Layer 13 of a small transformer language model trained on English Wikipedia (19 layers, counted from 0, width 128).
A neuron's activation on a vector x is SiLU(gate . x + bias) times (in . x + bias), where the dot is the dot product.

Input weights of the MLP neurons that the questions are about. A number n stands for (n - 128) times 0.0043.
n0 gate (bias -0.124): 125, 130, 168, 111, 191, 63, 131, 110, 123, 186, 193, 115, 92, 90, 182, 124, 82, 152, 138, 86, 118, 147, 117, 162, 8, 106, 178, 118, 146, 84, 103, 132, 196, 125, 166, 124, 138, 131, 87, 165, 96, 164, 119, 140, 90, 103, 160, 164, 150, 191, 115, 109, 178, 96, 122, 167, 54, 128, 152, 104, 144, 178, 161, 158, 151, 130, 216, 56, 154, 142, 152, 114, 134, 112, 92, 154, 199, 177, 198, 125, 112, 143, 128, 108, 140, 130, 92, 187, 151, 125, 120, 90, 92, 115, 122, 167, 131, 122, 158, 113, 150, 121, 133, 111, 120, 97, 137, 131, 130, 133, 99, 151, 112, 111, 233, 72, 156, 166, 165, 146, 102, 141, 96, 106, 125, 100, 114, 101
n29 gate (bias -0.133): 193, 114, 121, 131, 126, 99, 85, 62, 118, 66, 175, 118, 110, 115, 173, 125, 64, 95, 142, 108, 110, 147, 95, 61, 78, 163, 102, 136, 105, 130, 160, 93, 186, 162, 141, 141, 126, 135, 86, 124, 130, 155, 171, 143, 125, 92, 179, 152, 84, 110, 137, 123, 94, 148, 118, 107, 106, 86, 44, 115, 100, 158, 210, 126, 86, 79, 95, 161, 129, 140, 142, 112, 116, 133, 89, 101, 150, 173, 177, 158, 134, 61, 155, 96, 150, 96, 113, 133, 104, 136, 134, 157, 170, 107, 121, 145, 131, 136, 119, 32, 166, 156, 85, 145, 70, 99, 127, 107, 174, 168, 187, 144, 119, 194, 117, 53, 125, 182, 60, 190, 97, 127, 124, 201, 133, 129, 239, 88
n87 gate (bias -0.193): 135, 197, 137, 183, 122, 95, 105, 110, 118, 137, 134, 134, 112, 125, 136, 101, 107, 109, 64, 85, 187, 142, 138, 137, 155, 112, 136, 100, 120, 91, 136, 136, 138, 121, 168, 138, 174, 105, 141, 112, 140, 151, 112, 163, 185, 137, 81, 166, 92, 132, 117, 182, 146, 167, 139, 87, 126, 154, 112, 72, 67, 162, 136, 148, 145, 114, 103, 166, 149, 124, 144, 183, 113, 128, 123, 36, 99, 160, 106, 74, 92, 184, 111, 102, 143, 140, 153, 83, 165, 103, 83, 122, 82, 182, 82, 114, 139, 118, 102, 53, 116, 163, 100, 182, 101, 107, 135, 124, 72, 157, 74, 152, 164, 179, 129, 74, 177, 163, 129, 128, 136, 121, 120, 123, 167, 156, 55, 130
n92 gate (bias -0.158): 200, 47, 155, 153, 163, 152, 120, 92, 188, 113, 165, 127, 186, 179, 77, 121, 64, 138, 101, 133, 195, 100, 202, 129, 143, 137, 176, 113, 142, 150, 250, 134, 168, 120, 175, 139, 132, 166, 163, 138, 173, 131, 143, 107, 141, 125, 79, 156, 90, 83, 155, 159, 125, 81, 72, 150, 109, 147, 112, 125, 88, 107, 128, 171, 129, 158, 167, 110, 98, 134, 51, 147, 107, 129, 104, 183, 212, 119, 177, 77, 202, 90, 60, 147, 103, 142, 85, 116, 71, 128, 139, 96, 113, 126, 130, 159, 131, 147, 151, 84, 150, 94, 95, 120, 93, 100, 102, 143, 72, 129, 175, 63, 136, 120, 121, 135, 97, 147, 148, 126, 149, 91, 155, 124, 89, 78, 155, 147
n177 gate (bias -0.201): 120, 170, 150, 143, 112, 95, 95, 92, 151, 134, 120, 127, 122, 104, 147, 145, 187, 147, 115, 119, 123, 176, 84, 94, 77, 155, 137, 142, 44, 122, 173, 138, 113, 119, 178, 59, 112, 152, 99, 85, 135, 165, 119, 83, 189, 118, 143, 158, 100, 110, 69, 145, 70, 47, 172, 127, 95, 139, 114, 187, 82, 117, 160, 207, 135, 142, 125, 118, 124, 108, 95, 84, 146, 35, 164, 108, 160, 206, 159, 183, 136, 123, 86, 118, 103, 119, 89, 167, 45, 106, 129, 52, 168, 128, 119, 74, 91, 155, 142, 135, 132, 135, 132, 148, 117, 104, 114, 112, 118, 99, 89, 109, 138, 139, 154, 92, 84, 79, 89, 110, 107, 139, 126, 156, 131, 91, 146, 106
n206 gate (bias -0.142): 208, 175, 122, 119, 157, 99, 119, 100, 128, 128, 146, 194, 148, 153, 61, 153, 151, 131, 145, 78, 160, 46, 129, 121, 108, 130, 102, 120, 100, 135, 137, 149, 215, 155, 104, 117, 75, 152, 152, 104, 247, 75, 164, 122, 141, 91, 113, 111, 100, 139, 68, 112, 117, 99, 108, 146, 117, 148, 102, 129, 72, 141, 141, 162, 179, 125, 98, 171, 72, 153, 114, 102, 85, 78, 208, 197, 72, 190, 94, 116, 112, 82, 130, 136, 123, 67, 104, 176, 139, 125, 59, 150, 160, 140, 123, 157, 110, 138, 130, 114, 169, 100, 177, 126, 147, 32, 147, 112, 182, 152, 242, 163, 163, 138, 175, 128, 146, 163, 140, 91, 175, 132, 133, 171, 102, 122, 59, 173
n216 gate (bias -0.087): 135, 161, 138, 150, 115, 173, 113, 118, 121, 150, 132, 120, 144, 79, 48, 69, 72, 98, 121, 162, 84, 117, 86, 188, 165, 169, 78, 179, 146, 96, 138, 155, 177, 97, 105, 179, 151, 95, 145, 194, 186, 145, 136, 124, 106, 134, 155, 114, 90, 135, 202, 146, 106, 71, 129, 162, 123, 150, 130, 29, 140, 142, 61, 110, 164, 122, 148, 130, 68, 156, 63, 95, 118, 164, 164, 153, 147, 143, 167, 109, 112, 80, 121, 160, 109, 104, 177, 122, 133, 90, 177, 176, 161, 154, 147, 92, 85, 122, 117, 142, 165, 135, 116, 92, 44, 106, 167, 107, 115, 127, 150, 98, 127, 144, 170, 173, 110, 114, 102, 162, 149, 43, 132, 144, 111, 145, 133, 104
n0 in (bias -0.083): 96, 132, 164, 147, 94, 166, 17, 111, 133, 104, 136, 113, 150, 65, 74, 123, 140, 140, 151, 143, 58, 99, 111, 98, 137, 128, 161, 169, 116, 150, 137, 170, 108, 148, 194, 95, 112, 87, 110, 186, 97, 142, 164, 65, 140, 172, 130, 142, 102, 184, 107, 102, 92, 76, 135, 93, 109, 93, 162, 164, 97, 159, 116, 78, 120, 150, 197, 144, 82, 143, 99, 196, 150, 148, 119, 194, 132, 64, 175, 176, 138, 103, 65, 61, 147, 78, 178, 180, 152, 147, 167, 117, 135, 120, 113, 132, 174, 138, 150, 202, 107, 139, 124, 110, 130, 129, 107, 115, 134, 109, 160, 92, 90, 85, 91, 120, 168, 136, 113, 124, 111, 101, 90, 139, 153, 130, 118, 115
n29 in (bias -0.011): 125, 145, 188, 158, 99, 132, 94, 156, 113, 119, 179, 126, 119, 156, 176, 128, 125, 146, 142, 76, 132, 163, 146, 90, 104, 66, 117, 119, 142, 154, 144, 141, 94, 162, 205, 92, 147, 82, 139, 152, 112, 48, 67, 172, 118, 117, 108, 120, 87, 130, 127, 167, 159, 177, 104, 155, 149, 176, 153, 63, 116, 123, 154, 117, 98, 134, 158, 78, 107, 152, 178, 149, 179, 166, 119, 96, 93, 176, 177, 24, 129, 96, 170, 105, 98, 145, 64, 124, 133, 47, 136, 98, 122, 140, 79, 134, 178, 161, 152, 140, 127, 170, 102, 164, 137, 141, 100, 93, 36, 137, 130, 142, 67, 131, 169, 81, 57, 87, 106, 117, 155, 180, 154, 167, 112, 101, 87, 88
n87 in (bias -0.078): 136, 129, 100, 100, 158, 152, 123, 85, 111, 91, 162, 93, 113, 132, 78, 91, 83, 120, 106, 97, 117, 149, 80, 145, 146, 198, 139, 144, 75, 84, 105, 144, 156, 82, 139, 122, 140, 134, 97, 116, 157, 71, 132, 172, 148, 132, 175, 105, 133, 185, 125, 125, 152, 127, 181, 131, 88, 114, 169, 109, 164, 159, 135, 144, 123, 222, 159, 65, 123, 136, 130, 121, 167, 121, 151, 161, 82, 169, 158, 87, 144, 88, 126, 114, 85, 104, 122, 93, 115, 183, 124, 98, 87, 149, 147, 100, 128, 172, 118, 153, 125, 102, 153, 76, 135, 130, 154, 173, 92, 178, 112, 195, 151, 117, 88, 97, 188, 129, 170, 120, 118, 138, 107, 73, 117, 133, 152, 176
n92 in (bias 0.012): 95, 83, 94, 82, 195, 98, 161, 159, 79, 135, 73, 134, 119, 166, 165, 15, 151, 72, 72, 99, 128, 86, 120, 197, 122, 85, 88, 184, 143, 186, 131, 206, 95, 138, 140, 157, 151, 92, 131, 153, 154, 165, 82, 90, 107, 134, 143, 163, 208, 96, 114, 61, 153, 107, 111, 104, 217, 133, 120, 85, 110, 111, 178, 135, 178, 105, 192, 142, 74, 80, 148, 173, 155, 147, 177, 129, 73, 152, 94, 124, 111, 149, 191, 55, 114, 129, 155, 90, 125, 113, 111, 112, 107, 206, 121, 49, 169, 160, 183, 56, 174, 100, 145, 122, 91, 99, 127, 187, 115, 143, 143, 88, 177, 79, 145, 177, 134, 85, 152, 130, 120, 102, 169, 120, 126, 120, 98, 104
n177 in (bias 0.177): 158, 156, 124, 178, 140, 95, 100, 115, 137, 164, 171, 74, 147, 181, 149, 94, 131, 118, 116, 86, 114, 148, 108, 147, 168, 72, 154, 141, 103, 199, 104, 169, 166, 130, 148, 120, 131, 168, 182, 210, 93, 165, 125, 169, 133, 143, 117, 86, 143, 109, 113, 175, 108, 101, 122, 97, 93, 121, 139, 102, 194, 126, 138, 148, 166, 152, 84, 98, 144, 157, 181, 161, 129, 105, 127, 72, 180, 154, 131, 136, 162, 127, 139, 74, 87, 162, 71, 208, 151, 160, 152, 151, 102, 95, 136, 134, 216, 99, 100, 103, 62, 112, 101, 152, 116, 91, 142, 126, 141, 122, 164, 105, 158, 185, 179, 173, 109, 162, 121, 125, 108, 111, 162, 77, 127, 96, 164, 66
n206 in (bias 0.011): 95, 140, 189, 195, 141, 127, 146, 98, 79, 111, 106, 171, 88, 185, 136, 120, 156, 138, 129, 222, 152, 111, 246, 165, 133, 106, 162, 161, 102, 90, 93, 146, 88, 134, 112, 79, 113, 134, 99, 189, 125, 133, 113, 195, 157, 168, 130, 102, 130, 112, 95, 161, 100, 93, 171, 104, 165, 145, 142, 132, 180, 129, 113, 154, 155, 146, 129, 97, 82, 210, 108, 124, 115, 120, 115, 124, 87, 110, 74, 153, 130, 93, 191, 119, 124, 123, 87, 104, 121, 68, 72, 160, 127, 193, 73, 165, 154, 85, 130, 147, 72, 124, 95, 145, 141, 113, 97, 141, 98, 79, 143, 144, 101, 161, 124, 115, 134, 145, 161, 96, 88, 191, 124, 156, 144, 121, 112, 155
n216 in (bias -0.073): 146, 170, 100, 176, 173, 145, 64, 125, 74, 156, 153, 75, 126, 127, 175, 88, 95, 94, 80, 90, 120, 84, 69, 48, 173, 148, 117, 157, 107, 173, 41, 162, 89, 107, 188, 124, 170, 163, 103, 135, 143, 107, 123, 114, 116, 150, 138, 96, 129, 175, 101, 170, 129, 104, 77, 133, 87, 133, 111, 81, 121, 87, 132, 183, 160, 136, 165, 124, 159, 116, 99, 195, 165, 148, 43, 125, 84, 113, 132, 156, 131, 139, 140, 199, 149, 115, 115, 112, 136, 112, 101, 57, 91, 131, 157, 125, 127, 117, 122, 109, 120, 155, 102, 162, 166, 148, 138, 99, 121, 180, 135, 127, 114, 126, 132, 156, 125, 96, 148, 124, 94, 92, 205, 100, 92, 153, 187, 145

Each question shows a token from some text and the vector x that enters the MLP there. A number n stands for (n - 128) times 0.038.

"f": 115, 139, 99, 145, 129, 137, 136, 108, 161, 142, 116, 86, 88, 135, 127, 105, 102, 117, 101, 152, 147, 127, 136, 138, 149, 113, 125, 82, 115, 100, 133, 138, 147, 153, 93, 165, 103, 143, 136, 144, 137, 158, 148, 114, 126, 128, 142, 105, 121, 157, 156, 114, 118, 178, 144, 140, 130, 155, 141, 94, 132, 113, 128, 101, 131, 168, 89, 126, 121, 141, 117, 133, 118, 145, 114, 111, 106, 135, 174, 121, 172, 136, 207, 90, 174, 134, 148, 129, 91, 96, 158, 106, 114, 121, 166, 96, 132, 136, 100, 161, 125, 154, 150, 122, 118, 124, 81, 109, 93, 143, 116, 141, 119, 112, 115, 123, 157, 126, 110, 106, 113, 156, 115, 130, 146, 110, 170, 106
Which of these neurons fires most? n87

"added ": 134, 145, 107, 112, 153, 145, 164, 104, 139, 133, 89, 96, 128, 165, 177, 169, 143, 121, 122, 162, 121, 114, 158, 146, 139, 119, 100, 85, 124, 151, 117, 82, 95, 122, 158, 100, 126, 137, 151, 133, 149, 120, 137, 122, 110, 122, 149, 143, 135, 125, 149, 113, 116, 126, 115, 137, 178, 147, 152, 118, 191, 87, 137, 98, 146, 112, 102, 122, 106, 143, 137, 161, 122, 122, 107, 154, 105, 118, 154, 140, 113, 137, 111, 105, 142, 126, 139, 153, 85, 96, 115, 122, 126, 101, 130, 131, 164, 134, 69, 164, 120, 160, 146, 130, 116, 154, 104, 129, 102, 175, 116, 105, 126, 121, 113, 148, 117, 107, 149, 118, 106, 105, 97, 118, 139, 131, 156, 114
The most active neuron and its activation: n87, at about 0.26

"the ": 98, 128, 140, 127, 128, 140, 99, 114, 126, 209, 101, 124, 100, 114, 156, 128, 107, 148, 142, 139, 122, 88, 140, 124, 133, 146, 109, 136, 158, 123, 133, 141, 121, 113, 108, 116, 156, 123, 113, 140, 110, 95, 129, 147, 99, 120, 146, 144, 150, 161, 140, 151, 125, 120, 153, 126, 98, 128, 109, 126, 130, 139, 136, 107, 146, 134, 113, 126, 169, 106, 113, 110, 125, 134, 104, 95, 130, 160, 130, 142, 112, 115, 136, 147, 127, 151, 139, 140, 126, 155, 130, 125, 90, 142, 131, 122, 123, 171, 49, 107, 134, 103, 133, 129, 149, 121, 159, 120, 113, 140, 108, 137, 138, 163, 125, 97, 177, 107, 140, 87, 121, 136, 136, 146, 131, 140, 131, 132
The most active neuron and its activation: n87, at about 2.9

"on ": 127, 147, 138, 143, 143, 160, 146, 108, 125, 145, 95, 159, 103, 134, 162, 161, 158, 129, 115, 139, 128, 99, 149, 109, 174, 119, 113, 117, 103, 131, 151, 113, 116, 138, 132, 125, 129, 124, 127, 132, 134, 100, 133, 139, 117, 119, 143, 137, 142, 151, 135, 114, 129, 128, 130, 125, 141, 129, 133, 139, 166, 121, 132, 121, 162, 114, 119, 138, 115, 132, 88, 165, 134, 147, 74, 133, 94, 123, 147, 128, 112, 150, 107, 109, 129, 145, 137, 170, 140, 143, 118, 126, 156, 112, 118, 141, 142, 128, 34, 124, 103, 141, 137, 123, 119, 160, 120, 115, 116, 160, 134, 143, 121, 119, 117, 130, 134, 137, 128, 135, 102, 90, 84, 120, 131, 117, 114, 131
The most active neuron and its activation: n92, at about 0.4

"board ": 83, 121, 132, 150, 164, 153, 144, 124, 114, 134, 141, 109, 137, 169, 139, 112, 75, 106, 116, 139, 76, 94, 99, 112, 111, 126, 76, 138, 116, 136, 130, 153, 168, 157, 121, 140, 155, 119, 144, 105, 146, 67, 118, 154, 92, 118, 106, 162, 165, 151, 121, 108, 96, 111, 140, 91, 134, 146, 151, 132, 123, 143, 98, 144, 145, 151, 121, 127, 102, 127, 134, 149, 123, 155, 135, 89, 125, 71, 149, 152, 154, 112, 112, 100, 135, 167, 106, 149, 143, 142, 124, 157, 128, 143, 94, 132, 112, 113, 93, 110, 157, 83, 144, 153, 173, 152, 149, 116, 105, 157, 97, 167, 100, 137, 136, 117, 137, 153, 128, 134, 127, 141, 168, 134, 128, 99, 142, 119
Which of these neurons fires most? n216

"Australian ": 95, 104, 131, 176, 114, 153, 131, 83, 108, 172, 62, 109, 106, 130, 158, 155, 123, 109, 122, 104, 69, 69, 112, 127, 130, 131, 93, 113, 149, 149, 126, 127, 133, 125, 106, 120, 129, 141, 138, 164, 171, 74, 133, 123, 113, 108, 142, 123, 159, 145, 132, 138, 100, 120, 134, 107, 148, 184, 177, 120, 146, 117, 145, 147, 158, 141, 96, 144, 130, 150, 128, 127, 144, 127, 118, 101, 153, 132, 157, 154, 136, 122, 120, 128, 142, 175, 131, 152, 154, 136, 135, 112, 151, 125, 139, 133, 122, 127, 82, 125, 150, 129, 112, 103, 148, 119, 137, 140, 102, 130, 106, 160, 113, 106, 74, 125, 135, 133, 97, 132, 116, 137, 141, 102, 146, 161, 115, 116
Which of these neurons fires most? n216

"O": 148, 137, 128, 133, 82, 110, 147, 101, 136, 139, 76, 122, 63, 142, 142, 163, 116, 131, 123, 136, 137, 93, 148, 124, 114, 126, 115, 132, 131, 112, 135, 153, 127, 153, 119, 118, 152, 140, 144, 163, 116, 96, 103, 146, 135, 125, 126, 107, 114, 137, 146, 116, 155, 146, 138, 122, 147, 134, 140, 113, 120, 115, 126, 130, 179, 109, 137, 173, 116, 157, 108, 152, 132, 138, 92, 131, 103, 112, 132, 155, 100, 126, 135, 111, 98, 138, 111, 161, 153, 123, 141, 34, 126, 151, 152, 133, 141, 142, 110, 128, 168, 134, 112, 131, 166, 155, 100, 97, 106, 140, 122, 168, 120, 139, 117, 152, 136, 162, 140, 74, 122, 104, 106, 117, 132, 148, 127, 131
Which two neurons fire most, strongest first? n206, n177

"Ukrain": 101, 98, 134, 130, 109, 119, 147, 93, 155, 163, 67, 129, 149, 100, 128, 184, 153, 159, 124, 105, 88, 103, 154, 133, 118, 110, 77, 100, 100, 153, 121, 163, 136, 124, 127, 144, 100, 148, 163, 170, 90, 119, 157, 124, 129, 136, 135, 115, 115, 121, 139, 114, 126, 108, 97, 139, 140, 145, 124, 132, 112, 113, 132, 151, 154, 141, 85, 119, 131, 165, 123, 173, 136, 123, 97, 131, 98, 139, 130, 125, 123, 151, 139, 123, 132, 200, 127, 142, 131, 139, 114, 90, 143, 102, 162, 128, 139, 142, 139, 153, 178, 116, 112, 135, 164, 170, 119, 138, 141, 133, 80, 149, 78, 139, 149, 156, 150, 117, 85, 109, 86, 122, 121, 103, 97, 139, 112, 103
Which two neurons fire most, strongest first? n87, n177

"'": 148, 118, 111, 86, 141, 186, 152, 165, 110, 146, 94, 99, 136, 116, 142, 145, 91, 160, 127, 139, 89, 128, 103, 96, 89, 92, 141, 132, 83, 169, 125, 138, 134, 97, 108, 117, 124, 123, 140, 158, 128, 150, 101, 174, 116, 98, 166, 143, 182, 132, 116, 96, 169, 158, 188, 148, 109, 153, 97, 154, 93, 154, 106, 121, 115, 109, 152, 99, 138, 136, 119, 165, 167, 105, 101, 94, 115, 131, 116, 98, 106, 130, 116, 168, 146, 112, 129, 120, 137, 130, 172, 116, 134, 158, 123, 120, 98, 125, 120, 131, 103, 121, 158, 150, 168, 109, 103, 126, 132, 131, 111, 138, 135, 129, 95, 133, 154, 123, 99, 114, 108, 110, 117, 176, 147, 119, 140, 122
The most active neuron and its activation: n206, at about 0.26

"3": 108, 101, 110, 104, 126, 159, 142, 122, 165, 146, 106, 140, 93, 120, 177, 129, 130, 132, 117, 123, 127, 104, 143, 131, 135, 111, 93, 77, 109, 177, 127, 128, 116, 131, 145, 85, 90, 159, 113, 174, 158, 112, 136, 173, 138, 143, 120, 130, 94, 136, 138, 102, 139, 124, 102, 129, 98, 153, 149, 123, 135, 134, 143, 113, 147, 88, 148, 100, 127, 188, 130, 178, 118, 121, 105, 141, 103, 144, 136, 159, 145, 145, 164, 94, 168, 138, 107, 116, 141, 118, 113, 110, 146, 144, 108, 112, 120, 107, 109, 130, 171, 118, 139, 86, 139, 163, 95, 83, 167, 174, 126, 115, 138, 95, 104, 132, 162, 126, 138, 135, 127, 84, 96, 153, 141, 112, 147, 119
Which of these neurons fires most? n0

"year": 97, 83, 101, 127, 150, 176, 125, 102, 144, 121, 93, 127, 115, 131, 176, 162, 128, 106, 150, 166, 108, 136, 127, 140, 116, 102, 123, 114, 138, 124, 144, 161, 116, 114, 124, 131, 88, 147, 135, 185, 131, 87, 140, 114, 157, 119, 141, 115, 98, 122, 157, 135, 130, 112, 104, 161, 115, 136, 129, 123, 174, 135, 141, 137, 189, 129, 126, 126, 100, 181, 116, 182, 126, 149, 113, 115, 85, 149, 133, 118, 126, 125, 174, 103, 164, 111, 123, 144, 163, 107, 123, 111, 119, 136, 107, 105, 115, 124, 104, 95, 152, 136, 125, 91, 108, 124, 93, 105, 137, 153, 133, 143, 110, 117, 150, 104, 137, 69, 117, 161, 112, 118, 132, 155, 176, 132, 129, 107
The most active neuron and its activation: n29, at about 2.6

"ended ": 106, 161, 137, 134, 143, 109, 145, 120, 159, 114, 102, 119, 150, 155, 172, 170, 166, 142, 112, 141, 106, 150, 139, 124, 131, 109, 101, 86, 107, 154, 95, 97, 128, 134, 125, 94, 127, 189, 125, 139, 148, 127, 142, 106, 101, 109, 131, 165, 115, 105, 154, 138, 130, 145, 105, 167, 180, 130, 158, 133, 142, 90, 175, 95, 158, 120, 135, 106, 159, 109, 133, 146, 125, 148, 124, 143, 108, 145, 134, 134, 102, 146, 110, 106, 164, 150, 111, 172, 125, 87, 76, 146, 159, 91, 116, 116, 145, 154, 82, 114, 131, 150, 124, 139, 125, 96, 110, 136, 123, 111, 92, 116, 145, 99, 91, 125, 111, 102, 152, 153, 108, 132, 112, 135, 141, 104, 133, 115
Which three neurons fire most, strongest first? n87, n177, n0

"years": 98, 104, 106, 100, 136, 168, 125, 75, 176, 140, 100, 140, 114, 116, 172, 156, 139, 124, 121, 143, 122, 130, 133, 137, 123, 88, 125, 113, 138, 109, 129, 172, 117, 111, 148, 131, 118, 129, 126, 177, 138, 71, 125, 148, 138, 120, 153, 101, 109, 135, 155, 83, 93, 131, 112, 145, 120, 131, 168, 129, 157, 125, 140, 121, 206, 145, 143, 137, 116, 166, 119, 169, 109, 156, 127, 144, 60, 120, 142, 130, 129, 95, 160, 113, 151, 139, 114, 139, 171, 138, 103, 106, 117, 122, 99, 110, 129, 132, 108, 109, 133, 129, 158, 123, 114, 141, 107, 130, 124, 142, 113, 123, 130, 128, 148, 138, 98, 101, 119, 184, 124, 73, 118, 159, 136, 127, 107, 122
The most active neuron and its activation: n216, at about 1

"Pe": 101, 159, 122, 118, 107, 132, 168, 129, 121, 143, 80, 101, 125, 123, 143, 160, 149, 158, 109, 160, 137, 92, 144, 146, 118, 126, 119, 126, 133, 130, 113, 170, 94, 107, 121, 130, 115, 130, 107, 170, 117, 142, 141, 136, 114, 121, 101, 88, 121, 161, 168, 82, 126, 172, 134, 155, 120, 130, 170, 149, 121, 118, 116, 119, 135, 138, 112, 154, 143, 124, 126, 169, 124, 149, 134, 132, 122, 100, 119, 139, 114, 122, 149, 100, 111, 169, 131, 124, 118, 127, 187, 36, 144, 153, 116, 144, 116, 140, 122, 128, 149, 123, 132, 114, 153, 141, 135, 141, 111, 139, 85, 103, 86, 136, 97, 174, 139, 108, 127, 131, 101, 130, 90, 120, 134, 143, 139, 96
Which of these neurons fires most? n177

"26 ": 117, 108, 130, 80, 124, 140, 152, 96, 126, 142, 109, 135, 105, 162, 175, 141, 103, 128, 107, 155, 74, 69, 132, 121, 124, 131, 109, 60, 128, 117, 97, 90, 123, 121, 133, 109, 141, 171, 161, 120, 132, 89, 140, 122, 103, 112, 149, 128, 123, 137, 147, 95, 158, 172, 147, 120, 143, 152, 167, 141, 158, 113, 102, 145, 137, 105, 110, 120, 131, 144, 110, 139, 151, 154, 111, 152, 106, 66, 161, 149, 116, 143, 129, 132, 156, 129, 109, 126, 176, 117, 115, 121, 137, 116, 73, 132, 153, 146, 99, 148, 159, 167, 149, 118, 140, 99, 121, 153, 95, 167, 104, 101, 123, 117, 99, 125, 150, 181, 159, 140, 139, 125, 129, 144, 132, 128, 140, 113
Which of these neurons fires most? n92

"le": 103, 134, 92, 112, 132, 154, 155, 146, 180, 126, 99, 122, 89, 92, 144, 144, 123, 110, 136, 163, 91, 156, 112, 142, 117, 91, 118, 99, 137, 107, 157, 135, 110, 133, 160, 125, 140, 153, 100, 118, 126, 69, 151, 131, 153, 130, 130, 137, 121, 149, 115, 137, 128, 179, 140, 142, 84, 128, 154, 121, 134, 104, 126, 129, 172, 123, 110, 100, 127, 164, 113, 166, 111, 175, 77, 150, 130, 131, 109, 135, 174, 120, 151, 81, 146, 123, 138, 149, 150, 159, 105, 109, 127, 136, 96, 132, 171, 145, 125, 157, 153, 108, 162, 125, 85, 128, 96, 101, 136, 142, 141, 124, 94, 123, 127, 117, 102, 83, 124, 161, 138, 144, 157, 95, 149, 83, 126, 96
The most active neuron and its activation: n0, at about 1.3

"collec": 93, 89, 130, 125, 156, 145, 166, 121, 168, 132, 80, 123, 129, 139, 146, 141, 115, 145, 129, 166, 131, 119, 142, 122, 114, 69, 96, 88, 130, 124, 96, 143, 107, 121, 142, 126, 143, 172, 120, 182, 106, 91, 125, 104, 163, 119, 157, 139, 120, 134, 114, 103, 149, 169, 108, 169, 125, 157, 114, 105, 161, 103, 115, 135, 138, 146, 118, 141, 153, 135, 111, 163, 114, 123, 146, 113, 135, 96, 140, 109, 110, 105, 144, 120, 154, 159, 95, 146, 129, 128, 125, 70, 102, 133, 93, 156, 176, 129, 106, 118, 130, 130, 151, 115, 102, 136, 93, 126, 116, 155, 136, 133, 125, 160, 115, 152, 133, 145, 92, 138, 108, 135, 170, 112, 169, 150, 123, 92
The most active neuron and its activation: n92, at about 0.12

"to ": 134, 123, 141, 116, 159, 144, 128, 130, 133, 128, 137, 125, 107, 148, 148, 165, 141, 115, 144, 134, 130, 91, 150, 114, 159, 92, 110, 107, 133, 133, 129, 99, 133, 136, 103, 115, 123, 129, 139, 129, 136, 99, 116, 146, 104, 130, 131, 138, 123, 133, 169, 116, 134, 108, 156, 133, 107, 131, 188, 170, 128, 107, 108, 150, 148, 70, 116, 140, 119, 142, 124, 164, 124, 156, 95, 154, 88, 121, 145, 135, 102, 160, 116, 138, 157, 159, 148, 155, 119, 119, 112, 147, 136, 112, 110, 111, 136, 132, 46, 128, 156, 128, 147, 133, 92, 120, 126, 124, 116, 157, 122, 155, 122, 105, 108, 131, 150, 124, 104, 121, 99, 139, 95, 127, 129, 133, 128, 147
The most active neuron and its activation: n92, at about 0.4

"ur": 149, 114, 106, 160, 143, 163, 148, 98, 122, 140, 88, 125, 81, 143, 147, 171, 151, 92, 146, 105, 140, 118, 203, 144, 118, 79, 115, 101, 131, 98, 137, 100, 120, 113, 101, 138, 142, 142, 130, 135, 110, 118, 160, 123, 163, 132, 154, 92, 122, 107, 155, 113, 158, 119, 104, 133, 122, 152, 159, 124, 126, 93, 124, 127, 165, 139, 115, 126, 152, 164, 121, 129, 121, 128, 150, 114, 84, 106, 149, 111, 152, 90, 172, 129, 152, 126, 141, 137, 173, 92, 141, 114, 111, 140, 133, 168, 104, 108, 107, 150, 165, 122, 154, 94, 124, 105, 99, 113, 118, 159, 115, 134, 150, 138, 101, 154, 157, 144, 75, 128, 106, 145, 146, 128, 99, 119, 103, 111
The most active neuron and its activation: n206, at about 3.3

"ov": 110, 100, 106, 132, 86, 162, 100, 122, 140, 161, 126, 100, 163, 128, 130, 121, 145, 92, 105, 125, 147, 88, 166, 169, 100, 88, 116, 95, 80, 176, 132, 160, 121, 99, 102, 167, 142, 146, 160, 164, 124, 136, 117, 158, 128, 135, 132, 150, 159, 157, 131, 137, 116, 112, 121, 142, 152, 134, 89, 121, 105, 135, 129, 106, 141, 174, 128, 91, 126, 125, 77, 193, 103, 131, 109, 125, 135, 176, 136, 117, 126, 118, 112, 105, 141, 140, 85, 133, 143, 177, 121, 99, 133, 152, 168, 114, 110, 140, 137, 150, 137, 81, 110, 89, 158, 102, 136, 135, 139, 121, 93, 161, 115, 131, 134, 116, 104, 103, 117, 105, 138, 129, 144, 145, 135, 131, 168, 118
Which of these neurons fires most? n92

"weight ": 78, 96, 129, 126, 142, 139, 131, 124, 165, 157, 76, 120, 126, 152, 134, 157, 155, 112, 113, 151, 108, 92, 108, 110, 150, 171, 80, 134, 127, 134, 107, 167, 139, 110, 111, 91, 157, 152, 115, 133, 140, 89, 167, 159, 109, 107, 108, 134, 123, 147, 141, 139, 125, 155, 127, 116, 162, 136, 158, 121, 104, 123, 133, 134, 161, 145, 100, 114, 126, 166, 96, 125, 104, 136, 150, 115, 98, 97, 131, 139, 159, 130, 128, 106, 163, 144, 118, 129, 153, 148, 96, 155, 110, 132, 113, 130, 126, 158, 68, 144, 144, 102, 156, 129, 136, 127, 126, 121, 84, 105, 136, 128, 127, 148, 96, 111, 119, 101, 152, 145, 143, 159, 166, 112, 135, 101, 144, 103
Which of these neurons fires most? n206

"porary ": 118, 173, 140, 135, 139, 133, 113, 100, 113, 168, 102, 135, 142, 132, 182, 163, 99, 90, 137, 145, 102, 86, 93, 115, 109, 131, 99, 122, 136, 139, 110, 119, 145, 124, 114, 144, 131, 136, 107, 144, 148, 99, 152, 112, 113, 97, 119, 161, 137, 146, 128, 130, 135, 155, 136, 123, 118, 150, 166, 147, 147, 125, 125, 135, 136, 125, 114, 145, 137, 147, 125, 158, 155, 147, 98, 123, 132, 98, 180, 137, 142, 115, 131, 148, 162, 147, 131, 142, 153, 129, 142, 139, 156, 110, 99, 97, 141, 134, 58, 107, 159, 83, 152, 102, 105, 126, 117, 119, 88, 101, 116, 137, 113, 124, 117, 113, 134, 108, 129, 146, 111, 159, 169, 118, 140, 116, 126, 102
Which three neurons fire most, strongest first? n216, n29, n0